Layer 8 of a small transformer language model trained on English Wikipedia (20 layers, counted from 0, width 128).
A neuron's activation on a vector x is SiLU(gate . x) times (in . x), where the dot is the dot product.

Input weights of the MLP neurons that the questions are about. A number n stands for (n - 128) times 0.0051.
n34 gate: 100, 118, 55, 115, 33, 204, 113, 136, 108, 172, 198, 147, 149, 139, 93, 67, 139, 134, 86, 90, 118, 132, 99, 132, 107, 161, 86, 157, 99, 85, 148, 144, 115, 177, 121, 96, 112, 111, 107, 133, 155, 78, 222, 175, 109, 140, 70, 96, 158, 81, 160, 108, 109, 82, 141, 118, 86, 75, 105, 147, 207, 158, 93, 173, 133, 155, 136, 157, 154, 118, 55, 94, 123, 198, 150, 128, 116, 105, 120, 90, 128, 135, 146, 148, 125, 115, 82, 111, 146, 135, 169, 120, 148, 135, 71, 147, 184, 148, 114, 187, 98, 151, 161, 106, 89, 135, 110, 119, 181, 119, 178, 136, 107, 128, 56, 181, 248, 90, 174, 83, 108, 140, 169, 91, 100, 89, 166, 158
n41 gate: 147, 126, 141, 131, 139, 123, 116, 157, 126, 116, 152, 110, 129, 80, 118, 154, 159, 130, 192, 130, 110, 140, 156, 92, 139, 215, 130, 108, 121, 61, 173, 129, 153, 156, 100, 200, 114, 146, 126, 141, 125, 129, 80, 115, 85, 159, 94, 130, 164, 121, 127, 142, 159, 129, 102, 151, 100, 167, 129, 203, 104, 105, 157, 154, 138, 163, 150, 98, 166, 157, 86, 111, 165, 154, 112, 101, 100, 155, 121, 88, 135, 144, 122, 150, 137, 148, 123, 178, 136, 79, 126, 95, 174, 121, 141, 109, 118, 118, 120, 152, 122, 151, 105, 109, 130, 181, 116, 147, 86, 114, 185, 124, 119, 122, 110, 96, 95, 153, 143, 147, 146, 135, 143, 163, 140, 160, 130, 137
n62 gate: 145, 117, 129, 104, 135, 143, 93, 148, 132, 192, 158, 193, 95, 86, 78, 125, 190, 163, 167, 135, 145, 103, 119, 125, 102, 97, 126, 53, 121, 105, 107, 210, 102, 176, 145, 120, 130, 121, 135, 177, 104, 174, 129, 140, 133, 115, 123, 113, 161, 93, 101, 143, 124, 104, 156, 201, 75, 88, 83, 152, 161, 182, 190, 162, 153, 118, 164, 77, 110, 128, 66, 91, 106, 155, 164, 145, 107, 111, 174, 37, 144, 108, 84, 163, 120, 120, 126, 130, 134, 126, 131, 137, 149, 96, 163, 80, 128, 106, 161, 145, 104, 182, 126, 165, 130, 152, 160, 162, 195, 94, 192, 119, 147, 112, 137, 144, 157, 133, 113, 51, 97, 135, 91, 128, 102, 93, 113, 148
n66 gate: 155, 170, 172, 159, 96, 88, 169, 154, 87, 112, 100, 139, 103, 149, 132, 145, 163, 126, 122, 150, 168, 148, 124, 133, 139, 156, 127, 140, 154, 139, 134, 173, 133, 189, 110, 104, 110, 80, 96, 145, 134, 162, 153, 140, 105, 143, 120, 114, 122, 131, 140, 129, 156, 94, 158, 117, 135, 110, 127, 167, 115, 145, 117, 152, 107, 147, 154, 122, 130, 137, 147, 151, 135, 133, 113, 93, 132, 112, 119, 147, 158, 106, 118, 193, 130, 96, 159, 113, 131, 139, 132, 157, 127, 127, 143, 121, 127, 130, 112, 124, 137, 115, 128, 124, 89, 164, 149, 154, 127, 90, 146, 140, 98, 96, 95, 91, 103, 141, 129, 109, 170, 145, 59, 117, 62, 125, 77, 122
n150 gate: 77, 161, 153, 117, 146, 129, 112, 125, 171, 110, 140, 204, 113, 102, 120, 149, 142, 124, 126, 112, 158, 144, 114, 110, 118, 152, 80, 74, 184, 126, 135, 145, 135, 124, 150, 125, 71, 86, 124, 115, 131, 112, 146, 167, 127, 133, 61, 125, 84, 203, 154, 122, 201, 157, 85, 92, 96, 133, 160, 112, 81, 134, 144, 130, 126, 102, 145, 120, 170, 134, 108, 113, 87, 133, 134, 141, 73, 102, 116, 167, 186, 173, 146, 106, 121, 165, 121, 162, 119, 142, 157, 119, 89, 163, 176, 143, 112, 105, 107, 108, 117, 118, 101, 99, 146, 165, 119, 153, 134, 90, 142, 117, 94, 144, 106, 111, 96, 98, 152, 90, 170, 98, 97, 158, 131, 151, 150, 99
n180 gate: 149, 151, 84, 165, 162, 86, 149, 128, 122, 90, 139, 155, 149, 166, 65, 70, 108, 128, 111, 96, 105, 150, 175, 110, 127, 147, 103, 149, 156, 43, 154, 127, 113, 190, 130, 147, 63, 145, 208, 109, 171, 125, 159, 155, 129, 150, 131, 124, 110, 124, 115, 140, 123, 129, 124, 111, 151, 119, 117, 142, 116, 159, 121, 127, 76, 150, 155, 149, 173, 111, 193, 87, 75, 115, 172, 99, 63, 101, 85, 84, 113, 139, 144, 137, 148, 171, 80, 101, 117, 120, 80, 101, 191, 110, 106, 83, 117, 147, 122, 153, 121, 138, 133, 159, 69, 134, 143, 115, 87, 163, 133, 121, 129, 125, 174, 173, 137, 123, 116, 106, 68, 80, 188, 162, 133, 86, 132, 141
n34 in: 101, 112, 82, 115, 66, 187, 120, 102, 155, 178, 172, 151, 143, 127, 102, 67, 134, 139, 97, 112, 122, 149, 90, 133, 109, 159, 99, 162, 127, 91, 114, 139, 116, 165, 131, 79, 119, 69, 161, 145, 138, 80, 196, 173, 128, 141, 58, 94, 155, 122, 167, 115, 114, 113, 149, 111, 98, 74, 104, 102, 166, 154, 110, 183, 135, 149, 108, 152, 143, 94, 53, 103, 123, 196, 144, 127, 119, 122, 137, 113, 131, 121, 165, 140, 133, 111, 97, 134, 136, 151, 160, 114, 162, 117, 59, 142, 176, 160, 95, 186, 111, 155, 174, 120, 91, 110, 112, 96, 206, 105, 159, 137, 98, 150, 88, 184, 195, 91, 171, 89, 106, 118, 134, 110, 104, 103, 158, 171
n41 in: 127, 67, 117, 194, 144, 126, 128, 103, 100, 161, 98, 119, 85, 119, 148, 140, 151, 133, 102, 107, 124, 179, 113, 142, 133, 148, 112, 169, 143, 135, 146, 143, 118, 132, 174, 121, 64, 134, 176, 104, 129, 136, 102, 175, 172, 102, 116, 95, 99, 126, 131, 105, 152, 140, 126, 182, 84, 191, 127, 151, 78, 125, 111, 149, 90, 134, 125, 100, 136, 136, 88, 102, 138, 107, 125, 108, 143, 139, 149, 97, 84, 85, 148, 108, 118, 186, 166, 128, 72, 89, 146, 132, 104, 108, 120, 143, 121, 130, 90, 115, 128, 134, 128, 115, 110, 96, 77, 126, 125, 160, 119, 125, 130, 156, 170, 90, 116, 142, 165, 156, 116, 202, 91, 103, 84, 158, 147, 121
n62 in: 78, 161, 183, 149, 140, 186, 89, 145, 164, 137, 144, 141, 135, 162, 119, 120, 122, 122, 103, 140, 150, 119, 120, 133, 105, 90, 118, 63, 111, 199, 117, 121, 151, 139, 103, 115, 140, 139, 140, 127, 108, 122, 113, 138, 168, 179, 139, 143, 122, 127, 148, 144, 106, 114, 107, 72, 158, 162, 175, 156, 122, 109, 120, 123, 88, 140, 185, 47, 116, 76, 49, 215, 125, 134, 145, 107, 104, 124, 174, 113, 120, 127, 93, 135, 148, 87, 145, 131, 100, 160, 139, 92, 173, 103, 177, 146, 103, 123, 117, 136, 129, 154, 119, 103, 139, 187, 146, 61, 123, 122, 167, 107, 151, 99, 152, 169, 153, 144, 136, 119, 103, 158, 156, 134, 105, 135, 89, 114
n66 in: 132, 175, 163, 139, 112, 114, 151, 133, 121, 104, 106, 84, 137, 125, 174, 151, 185, 97, 118, 141, 144, 142, 114, 123, 134, 119, 154, 175, 130, 165, 142, 127, 115, 138, 117, 118, 87, 89, 134, 129, 125, 89, 128, 159, 166, 111, 122, 154, 122, 144, 148, 161, 130, 128, 122, 162, 161, 121, 109, 155, 102, 104, 154, 100, 123, 115, 137, 102, 158, 160, 143, 130, 130, 157, 94, 137, 153, 121, 101, 176, 127, 124, 150, 136, 106, 113, 155, 123, 90, 145, 113, 157, 136, 124, 103, 131, 92, 131, 98, 158, 152, 98, 137, 146, 143, 96, 166, 152, 95, 114, 97, 145, 100, 120, 119, 81, 113, 157, 97, 118, 159, 117, 117, 119, 130, 132, 107, 105
n150 in: 99, 157, 151, 171, 156, 136, 144, 106, 148, 125, 164, 127, 151, 145, 109, 135, 116, 103, 102, 150, 125, 169, 63, 129, 95, 113, 126, 114, 148, 128, 125, 146, 120, 96, 194, 148, 129, 111, 116, 120, 155, 99, 100, 129, 161, 124, 137, 164, 123, 160, 108, 140, 119, 177, 116, 108, 100, 154, 123, 91, 92, 126, 148, 50, 98, 174, 100, 122, 141, 83, 137, 106, 93, 183, 101, 156, 128, 126, 76, 166, 133, 123, 159, 122, 88, 124, 69, 143, 164, 116, 87, 139, 120, 179, 136, 146, 106, 103, 110, 77, 144, 93, 92, 121, 139, 130, 145, 120, 117, 131, 109, 132, 107, 109, 158, 174, 173, 130, 119, 99, 76, 105, 164, 113, 180, 124, 147, 88
n180 in: 122, 157, 145, 180, 124, 84, 149, 154, 205, 91, 159, 161, 125, 137, 68, 140, 160, 90, 140, 113, 102, 117, 151, 138, 108, 159, 79, 99, 143, 90, 159, 150, 102, 169, 171, 163, 111, 110, 160, 99, 178, 142, 126, 156, 167, 110, 78, 106, 123, 132, 108, 66, 138, 85, 55, 114, 151, 79, 154, 140, 137, 152, 71, 110, 131, 161, 132, 121, 146, 124, 140, 131, 80, 176, 143, 100, 118, 112, 102, 83, 142, 157, 81, 130, 72, 154, 105, 67, 113, 111, 124, 119, 155, 114, 110, 102, 165, 102, 169, 104, 126, 158, 161, 130, 68, 147, 148, 139, 136, 85, 168, 76, 131, 159, 158, 98, 113, 119, 107, 100, 143, 104, 153, 147, 173, 106, 135, 133

Each question shows a token from some text and the vector x that enters the MLP there. A number n stands for (n - 128) times 0.015.

"mer": 155, 119, 162, 144, 125, 149, 139, 91, 115, 115, 162, 126, 133, 120, 150, 128, 130, 127, 112, 149, 126, 96, 104, 131, 129, 116, 153, 111, 118, 164, 118, 107, 95, 104, 155, 150, 139, 134, 117, 93, 130, 123, 125, 153, 124, 128, 95, 105, 131, 117, 130, 137, 177, 163, 137, 141, 117, 132, 131, 135, 122, 148, 117, 127, 124, 147, 150, 155, 134, 124, 114, 187, 95, 126, 117, 120, 131, 126, 122, 170, 125, 133, 120, 143, 148, 149, 145, 115, 114, 176, 109, 160, 95, 121, 99, 133, 92, 188, 103, 104, 128, 164, 145, 117, 124, 145, 92, 129, 119, 140, 109, 138, 102, 106, 141, 121, 127, 118, 139, 129, 130, 107, 142, 119, 156, 120, 110, 156
The neuron with the highest activation: n150

"49": 154, 102, 183, 104, 106, 137, 126, 56, 134, 114, 119, 130, 149, 139, 121, 175, 95, 142, 131, 181, 115, 143, 104, 129, 131, 128, 115, 139, 143, 128, 106, 103, 144, 120, 104, 127, 126, 128, 122, 85, 141, 139, 137, 143, 152, 122, 98, 146, 121, 96, 133, 132, 141, 159, 138, 170, 127, 137, 106, 138, 95, 92, 133, 138, 122, 131, 115, 130, 124, 127, 162, 137, 142, 127, 143, 128, 133, 115, 119, 126, 144, 141, 131, 131, 132, 128, 145, 121, 109, 93, 130, 76, 117, 102, 115, 123, 118, 174, 99, 139, 120, 107, 148, 123, 123, 90, 142, 120, 106, 156, 118, 147, 126, 144, 134, 155, 123, 157, 136, 114, 121, 142, 127, 162, 144, 146, 103, 126
The neuron with the highest activation: n34

" Val": 142, 114, 128, 137, 160, 131, 138, 105, 120, 119, 157, 101, 125, 97, 169, 145, 135, 127, 141, 160, 107, 109, 132, 130, 130, 129, 103, 118, 122, 93, 128, 167, 100, 119, 111, 127, 178, 130, 128, 143, 110, 102, 117, 135, 122, 178, 170, 140, 131, 160, 100, 118, 140, 123, 139, 146, 117, 139, 128, 136, 107, 114, 126, 117, 123, 117, 122, 155, 129, 148, 131, 143, 108, 104, 112, 106, 102, 145, 108, 137, 117, 135, 150, 133, 134, 135, 125, 130, 113, 126, 124, 95, 112, 94, 116, 159, 140, 201, 139, 125, 87, 121, 139, 154, 125, 144, 127, 126, 152, 96, 135, 108, 131, 92, 138, 142, 113, 116, 140, 118, 121, 155, 119, 148, 115, 148, 121, 108
The neuron with the highest activation: n34

" De": 118, 109, 109, 122, 154, 136, 140, 103, 120, 149, 142, 137, 76, 119, 162, 94, 134, 134, 142, 127, 133, 138, 137, 125, 126, 131, 136, 139, 139, 119, 127, 103, 136, 97, 133, 140, 116, 150, 135, 136, 101, 158, 131, 116, 102, 140, 137, 151, 159, 167, 131, 77, 113, 156, 121, 139, 121, 134, 134, 159, 120, 146, 125, 78, 110, 121, 149, 159, 156, 118, 123, 154, 126, 135, 78, 158, 108, 145, 137, 148, 148, 110, 136, 122, 142, 150, 128, 133, 138, 102, 130, 114, 132, 98, 126, 109, 126, 194, 101, 78, 128, 122, 148, 115, 113, 148, 122, 130, 136, 143, 133, 129, 138, 81, 143, 145, 130, 128, 126, 138, 117, 111, 141, 110, 139, 110, 132, 117
The three highest activations, in order: n66, n34, n41

" |": 119, 127, 121, 133, 139, 121, 127, 51, 124, 132, 132, 125, 140, 111, 128, 148, 112, 126, 118, 141, 96, 154, 135, 131, 136, 135, 131, 155, 125, 134, 128, 115, 130, 101, 100, 126, 152, 131, 123, 134, 130, 127, 111, 123, 147, 148, 140, 123, 104, 127, 126, 102, 117, 171, 71, 116, 138, 128, 124, 124, 112, 141, 123, 119, 131, 127, 118, 111, 116, 133, 139, 132, 122, 133, 134, 119, 151, 228, 138, 134, 136, 123, 128, 112, 123, 43, 111, 129, 124, 106, 129, 147, 116, 122, 125, 123, 127, 165, 125, 119, 120, 125, 122, 138, 133, 130, 134, 128, 114, 158, 87, 141, 125, 120, 136, 128, 140, 130, 118, 106, 122, 148, 119, 114, 126, 135, 125, 176
The two highest activations, in order: n180, n34

" ": 125, 132, 121, 123, 128, 120, 124, 90, 134, 143, 130, 145, 132, 144, 102, 146, 138, 144, 135, 179, 131, 130, 133, 126, 128, 136, 137, 127, 120, 141, 130, 160, 122, 138, 133, 126, 141, 127, 126, 130, 126, 144, 127, 116, 126, 118, 136, 115, 157, 117, 121, 156, 99, 178, 110, 131, 157, 154, 130, 116, 94, 117, 127, 132, 115, 122, 152, 101, 124, 124, 118, 99, 121, 125, 129, 125, 132, 113, 132, 121, 133, 120, 127, 130, 135, 135, 132, 102, 138, 117, 147, 141, 138, 132, 133, 128, 127, 216, 137, 132, 133, 149, 128, 125, 140, 160, 121, 127, 120, 126, 151, 114, 148, 139, 121, 147, 126, 119, 131, 169, 138, 121, 127, 131, 121, 114, 131, 62
The two highest activations, in order: n62, n34

"d": 150, 122, 119, 122, 139, 97, 120, 103, 143, 88, 127, 127, 139, 156, 133, 155, 127, 103, 122, 132, 170, 112, 126, 128, 123, 131, 116, 146, 146, 54, 132, 100, 137, 147, 146, 138, 119, 130, 114, 140, 140, 111, 88, 119, 132, 108, 134, 108, 133, 104, 145, 109, 143, 197, 134, 133, 118, 163, 112, 162, 131, 176, 124, 94, 127, 129, 103, 118, 143, 97, 133, 148, 151, 113, 106, 127, 130, 125, 141, 115, 136, 132, 137, 120, 152, 108, 142, 149, 133, 135, 120, 115, 117, 135, 109, 119, 153, 187, 122, 114, 127, 98, 131, 164, 168, 105, 151, 120, 133, 171, 128, 187, 125, 131, 140, 122, 126, 126, 106, 124, 126, 97, 107, 117, 120, 141, 139, 114
Which neuron fires most, and how strongly? n62, at about 0.27

"39": 128, 115, 187, 135, 120, 155, 123, 50, 171, 117, 128, 128, 159, 153, 130, 167, 98, 156, 131, 147, 120, 151, 123, 129, 130, 128, 139, 115, 144, 119, 116, 99, 160, 136, 87, 149, 135, 121, 117, 112, 128, 128, 161, 138, 147, 134, 77, 157, 133, 119, 134, 137, 167, 143, 144, 133, 126, 129, 96, 134, 133, 101, 128, 110, 120, 131, 145, 116, 155, 120, 123, 142, 141, 130, 116, 140, 134, 100, 132, 118, 135, 118, 126, 115, 144, 96, 127, 107, 115, 78, 119, 105, 129, 109, 120, 111, 110, 186, 89, 120, 129, 117, 167, 112, 121, 111, 131, 128, 123, 138, 133, 141, 123, 130, 137, 157, 110, 150, 139, 129, 118, 166, 135, 161, 153, 111, 123, 147
The neuron with the highest activation: n41

" video": 103, 124, 148, 110, 128, 135, 114, 96, 143, 125, 90, 156, 129, 141, 140, 119, 124, 116, 162, 151, 152, 124, 155, 129, 126, 143, 108, 135, 124, 141, 129, 185, 128, 128, 144, 144, 147, 141, 133, 120, 152, 143, 120, 140, 131, 157, 156, 135, 99, 126, 126, 120, 119, 89, 119, 116, 123, 108, 129, 120, 136, 179, 125, 155, 134, 124, 137, 97, 114, 149, 82, 118, 138, 131, 119, 144, 121, 92, 138, 125, 141, 145, 127, 132, 137, 149, 107, 119, 156, 127, 135, 174, 120, 116, 100, 126, 127, 193, 133, 80, 108, 138, 115, 121, 133, 142, 101, 109, 132, 88, 56, 120, 157, 148, 122, 95, 107, 146, 131, 107, 137, 153, 112, 163, 86, 103, 123, 175
Which neuron fires most, and how strongly? n62, at about 0.089

"H": 133, 107, 96, 103, 125, 117, 131, 88, 145, 120, 103, 105, 131, 151, 101, 137, 121, 81, 112, 88, 142, 144, 109, 129, 133, 124, 136, 127, 113, 132, 124, 128, 174, 128, 136, 131, 126, 130, 124, 155, 129, 146, 102, 104, 131, 158, 117, 106, 122, 134, 141, 160, 161, 141, 138, 107, 144, 117, 112, 150, 138, 139, 125, 122, 129, 112, 147, 162, 125, 88, 153, 147, 137, 131, 137, 128, 120, 116, 118, 155, 138, 126, 152, 133, 146, 193, 114, 130, 124, 120, 130, 136, 102, 133, 114, 132, 106, 187, 141, 145, 109, 108, 126, 126, 114, 122, 153, 124, 97, 111, 82, 112, 160, 114, 112, 111, 104, 145, 135, 135, 140, 98, 102, 104, 177, 162, 109, 133
The three highest activations, in order: n62, n34, n41

" F": 124, 120, 96, 125, 150, 143, 127, 82, 143, 126, 139, 109, 122, 167, 161, 120, 92, 128, 111, 122, 139, 121, 142, 130, 128, 111, 124, 112, 131, 107, 117, 187, 133, 137, 160, 136, 129, 129, 117, 104, 114, 132, 125, 119, 134, 123, 126, 150, 90, 144, 126, 120, 116, 141, 137, 173, 135, 120, 157, 128, 114, 108, 139, 136, 79, 121, 115, 146, 131, 121, 104, 104, 126, 127, 112, 125, 135, 125, 132, 152, 120, 114, 138, 111, 97, 185, 147, 131, 135, 97, 105, 135, 103, 124, 114, 113, 138, 198, 126, 124, 171, 142, 114, 137, 150, 131, 163, 126, 118, 140, 114, 124, 124, 135, 137, 122, 136, 180, 133, 144, 125, 148, 114, 159, 153, 139, 116, 88
The three highest activations, in order: n34, n62, n150

" team": 132, 137, 122, 125, 114, 132, 117, 103, 139, 129, 134, 131, 130, 109, 141, 112, 127, 123, 138, 74, 103, 114, 124, 127, 134, 154, 129, 150, 141, 101, 136, 113, 156, 115, 134, 172, 129, 135, 117, 106, 120, 138, 127, 121, 115, 140, 78, 118, 158, 100, 115, 121, 159, 170, 136, 96, 121, 142, 134, 141, 155, 184, 111, 138, 136, 114, 156, 116, 85, 154, 134, 133, 120, 146, 117, 148, 149, 162, 125, 113, 145, 148, 112, 114, 140, 153, 102, 104, 126, 112, 119, 132, 106, 79, 94, 115, 122, 196, 126, 87, 122, 139, 102, 129, 149, 122, 98, 122, 141, 108, 86, 122, 146, 170, 141, 132, 108, 127, 116, 127, 108, 109, 132, 142, 130, 128, 119, 113
Which neuron fires most, and how strongly? n66, at about 0.21

" C": 118, 125, 104, 125, 157, 113, 135, 104, 121, 136, 137, 132, 134, 124, 178, 127, 125, 144, 106, 149, 137, 123, 126, 128, 128, 130, 129, 110, 133, 82, 124, 134, 186, 137, 143, 109, 145, 136, 121, 129, 138, 99, 123, 136, 129, 142, 131, 131, 139, 118, 138, 123, 97, 147, 134, 149, 114, 129, 109, 146, 111, 115, 131, 116, 66, 144, 107, 166, 133, 116, 153, 137, 119, 137, 132, 136, 130, 175, 139, 144, 123, 103, 131, 133, 120, 173, 127, 106, 125, 142, 125, 133, 138, 141, 128, 127, 130, 203, 184, 102, 147, 124, 121, 148, 136, 157, 131, 126, 125, 125, 97, 131, 134, 137, 136, 106, 154, 146, 143, 150, 125, 139, 102, 149, 130, 142, 134, 83
Which neuron fires most, and how strongly? n62, at about 0.14

"ing": 152, 126, 124, 124, 106, 152, 104, 91, 141, 94, 103, 134, 122, 137, 150, 155, 131, 141, 109, 149, 118, 139, 112, 128, 120, 137, 135, 138, 123, 137, 131, 131, 132, 118, 123, 149, 178, 139, 127, 127, 110, 128, 112, 154, 154, 116, 127, 140, 163, 110, 113, 150, 163, 190, 125, 168, 134, 125, 139, 149, 124, 137, 125, 113, 109, 117, 101, 122, 138, 150, 131, 130, 134, 122, 126, 146, 131, 147, 144, 135, 117, 148, 142, 108, 186, 166, 116, 138, 130, 169, 134, 129, 130, 111, 132, 124, 109, 191, 125, 115, 108, 119, 120, 110, 142, 150, 78, 128, 122, 112, 116, 136, 97, 120, 133, 149, 107, 143, 115, 73, 129, 158, 122, 113, 135, 126, 141, 153
Which neuron fires most, and how strongly? n180, at about 0.29

"P": 127, 129, 119, 121, 110, 148, 123, 110, 135, 133, 112, 110, 132, 101, 131, 117, 106, 75, 124, 118, 128, 130, 120, 130, 135, 145, 97, 129, 128, 137, 117, 114, 137, 151, 114, 117, 159, 127, 117, 134, 115, 128, 131, 115, 148, 156, 164, 140, 135, 142, 140, 120, 136, 151, 100, 164, 149, 129, 159, 129, 104, 156, 143, 97, 104, 135, 91, 131, 157, 101, 130, 137, 121, 116, 139, 123, 118, 136, 108, 154, 150, 111, 144, 130, 137, 133, 108, 158, 114, 123, 152, 125, 145, 75, 142, 124, 131, 197, 135, 92, 165, 117, 133, 102, 142, 110, 140, 129, 105, 161, 118, 131, 138, 109, 120, 108, 137, 128, 139, 137, 114, 113, 113, 125, 159, 144, 143, 56
The neuron with the highest activation: n34

" E": 142, 121, 97, 118, 172, 107, 135, 109, 141, 129, 93, 119, 110, 132, 170, 141, 94, 120, 131, 116, 145, 134, 119, 126, 132, 130, 152, 123, 122, 117, 136, 133, 149, 141, 155, 104, 131, 109, 129, 145, 120, 137, 139, 139, 127, 111, 123, 134, 122, 128, 129, 69, 135, 157, 133, 185, 117, 118, 146, 125, 128, 144, 117, 111, 107, 123, 127, 148, 156, 136, 134, 114, 137, 128, 124, 147, 142, 156, 112, 137, 114, 125, 115, 102, 130, 152, 128, 97, 115, 114, 131, 95, 155, 123, 120, 123, 98, 200, 150, 97, 132, 129, 127, 132, 132, 110, 119, 121, 135, 160, 106, 108, 147, 147, 115, 147, 100, 137, 125, 145, 115, 117, 131, 171, 124, 130, 154, 103
The two highest activations, in order: n62, n34

"gh": 111, 107, 137, 109, 123, 149, 95, 107, 82, 118, 171, 92, 177, 126, 118, 107, 120, 115, 149, 140, 105, 115, 128, 127, 126, 102, 102, 112, 131, 54, 124, 163, 125, 85, 107, 134, 118, 150, 142, 109, 135, 107, 81, 123, 118, 127, 174, 140, 141, 116, 121, 159, 163, 189, 108, 116, 134, 145, 140, 144, 121, 169, 127, 176, 101, 150, 119, 145, 126, 117, 134, 159, 125, 128, 131, 137, 140, 112, 130, 136, 117, 95, 153, 113, 143, 109, 128, 114, 151, 97, 115, 137, 123, 147, 126, 149, 124, 182, 100, 108, 153, 114, 159, 118, 119, 57, 113, 135, 160, 121, 122, 116, 81, 169, 158, 150, 107, 138, 126, 89, 135, 131, 122, 133, 163, 152, 116, 123
The neuron with the highest activation: n62

" 2010": 142, 146, 175, 139, 133, 130, 126, 91, 144, 138, 137, 146, 123, 131, 110, 149, 123, 141, 134, 151, 122, 128, 129, 130, 130, 167, 143, 182, 112, 98, 123, 159, 154, 91, 82, 123, 85, 116, 104, 116, 137, 162, 151, 118, 130, 156, 58, 124, 102, 131, 131, 136, 107, 133, 142, 91, 96, 127, 106, 156, 131, 155, 113, 115, 140, 160, 119, 110, 117, 157, 115, 161, 157, 129, 100, 107, 94, 117, 135, 140, 161, 152, 130, 126, 130, 181, 133, 121, 133, 139, 110, 105, 160, 113, 110, 113, 134, 174, 105, 129, 141, 144, 121, 133, 119, 167, 113, 121, 108, 161, 121, 117, 141, 163, 135, 111, 145, 180, 127, 120, 134, 122, 110, 154, 93, 160, 96, 126
The neuron with the highest activation: n41

"–": 128, 126, 94, 140, 145, 101, 137, 76, 141, 148, 105, 133, 120, 140, 138, 129, 110, 162, 129, 89, 113, 119, 134, 128, 135, 139, 166, 112, 144, 169, 142, 115, 112, 111, 160, 115, 125, 106, 123, 117, 134, 127, 125, 113, 126, 143, 116, 150, 173, 133, 138, 138, 155, 157, 148, 135, 136, 117, 173, 93, 93, 115, 135, 152, 179, 102, 132, 146, 127, 128, 84, 126, 124, 131, 109, 93, 108, 150, 129, 149, 171, 123, 139, 98, 137, 123, 131, 130, 141, 134, 123, 161, 125, 113, 112, 91, 155, 179, 127, 105, 155, 105, 108, 133, 139, 138, 118, 130, 101, 148, 130, 134, 102, 147, 131, 145, 128, 142, 144, 104, 151, 138, 126, 110, 112, 116, 147, 100
The neuron with the highest activation: n180

" a": 141, 116, 106, 121, 121, 107, 116, 80, 101, 149, 101, 162, 97, 120, 99, 120, 154, 125, 114, 116, 128, 137, 129, 128, 126, 130, 107, 111, 121, 173, 124, 179, 106, 128, 118, 121, 108, 126, 129, 126, 142, 116, 120, 126, 124, 102, 128, 111, 146, 103, 138, 111, 114, 139, 159, 86, 115, 118, 85, 147, 141, 125, 126, 133, 153, 130, 142, 117, 157, 114, 121, 110, 130, 136, 90, 127, 152, 147, 133, 146, 100, 134, 147, 118, 103, 156, 115, 117, 145, 126, 136, 115, 145, 100, 119, 125, 113, 202, 116, 116, 98, 136, 145, 144, 141, 126, 129, 136, 114, 118, 152, 99, 122, 207, 113, 118, 122, 115, 132, 145, 128, 133, 125, 131, 112, 126, 130, 175
The neuron with the highest activation: n34

"s": 134, 120, 146, 176, 133, 147, 120, 103, 130, 96, 138, 139, 125, 128, 123, 130, 121, 142, 145, 127, 127, 118, 132, 129, 125, 124, 139, 140, 137, 132, 128, 139, 127, 161, 125, 131, 155, 122, 122, 106, 111, 130, 132, 73, 119, 105, 138, 142, 149, 121, 126, 151, 151, 141, 118, 151, 130, 132, 111, 131, 147, 105, 115, 119, 121, 133, 142, 90, 137, 127, 142, 99, 119, 131, 147, 134, 143, 144, 125, 120, 135, 127, 113, 136, 201, 167, 129, 142, 141, 148, 123, 112, 131, 129, 124, 130, 144, 192, 91, 119, 100, 148, 105, 137, 171, 128, 127, 141, 134, 145, 136, 160, 129, 117, 110, 125, 155, 116, 114, 80, 123, 142, 114, 137, 116, 118, 127, 94
The neuron with the highest activation: n62

"2": 168, 116, 151, 112, 111, 146, 99, 49, 114, 136, 142, 144, 117, 142, 115, 128, 103, 137, 123, 140, 130, 151, 139, 128, 130, 127, 148, 130, 145, 165, 129, 128, 165, 121, 104, 139, 148, 113, 121, 122, 167, 125, 86, 148, 133, 142, 127, 141, 157, 125, 132, 133, 146, 108, 167, 74, 146, 141, 145, 128, 101, 54, 126, 132, 114, 113, 112, 125, 121, 115, 149, 118, 111, 128, 135, 118, 114, 98, 131, 145, 119, 133, 123, 118, 134, 77, 117, 125, 114, 101, 136, 115, 132, 117, 95, 86, 96, 174, 126, 112, 105, 115, 124, 128, 141, 134, 147, 124, 115, 154, 97, 151, 138, 96, 157, 136, 119, 142, 123, 122, 129, 125, 134, 127, 105, 174, 91, 132
Which neuron fires most, and how strongly? n34, at about 0.2

"ar": 145, 140, 132, 127, 151, 123, 123, 109, 133, 111, 161, 129, 117, 110, 103, 128, 125, 119, 122, 147, 136, 115, 116, 131, 125, 129, 143, 109, 131, 123, 143, 113, 79, 128, 133, 132, 101, 114, 137, 97, 97, 151, 89, 161, 112, 129, 110, 153, 128, 121, 145, 163, 119, 158, 122, 79, 150, 148, 136, 150, 104, 125, 128, 109, 108, 121, 130, 114, 162, 101, 123, 173, 120, 95, 112, 129, 116, 150, 107, 133, 127, 131, 125, 111, 133, 107, 134, 130, 139, 154, 122, 133, 114, 138, 109, 135, 103, 190, 160, 125, 142, 102, 132, 147, 120, 116, 116, 146, 137, 131, 161, 122, 135, 154, 174, 111, 129, 119, 138, 121, 129, 132, 111, 124, 108, 137, 128, 175
The neuron with the highest activation: n34

" A": 133, 128, 106, 119, 170, 129, 141, 95, 115, 129, 111, 124, 100, 107, 153, 141, 132, 138, 115, 121, 117, 143, 127, 130, 131, 142, 112, 141, 126, 146, 135, 127, 133, 104, 137, 81, 155, 129, 128, 139, 121, 127, 107, 159, 99, 123, 157, 119, 144, 126, 132, 92, 94, 170, 154, 117, 114, 130, 111, 129, 140, 138, 123, 124, 84, 130, 157, 145, 189, 117, 140, 151, 136, 136, 127, 144, 136, 119, 130, 150, 109, 107, 139, 113, 118, 194, 133, 132, 126, 144, 111, 108, 153, 106, 121, 111, 157, 194, 176, 107, 134, 134, 125, 150, 123, 120, 134, 135, 118, 133, 110, 107, 151, 146, 117, 118, 108, 147, 136, 135, 115, 155, 118, 138, 159, 106, 119, 139
The neuron with the highest activation: n62

"87": 126, 120, 160, 116, 125, 128, 124, 43, 157, 132, 139, 147, 117, 156, 129, 148, 79, 137, 135, 103, 109, 141, 121, 130, 132, 121, 134, 128, 133, 129, 113, 83, 166, 125, 128, 142, 133, 112, 125, 108, 127, 133, 153, 141, 136, 156, 93, 138, 159, 112, 139, 128, 154, 162, 149, 128, 127, 147, 83, 136, 114, 91, 126, 129, 113, 134, 127, 133, 144, 130, 142, 153, 133, 113, 129, 139, 126, 119, 129, 122, 128, 129, 116, 138, 125, 118, 137, 122, 130, 92, 134, 121, 128, 103, 118, 129, 121, 186, 117, 122, 136, 106, 178, 123, 124, 133, 120, 128, 108, 132, 114, 165, 144, 150, 182, 146, 90, 152, 151, 167, 120, 154, 144, 122, 140, 125, 128, 138
The neuron with the highest activation: n66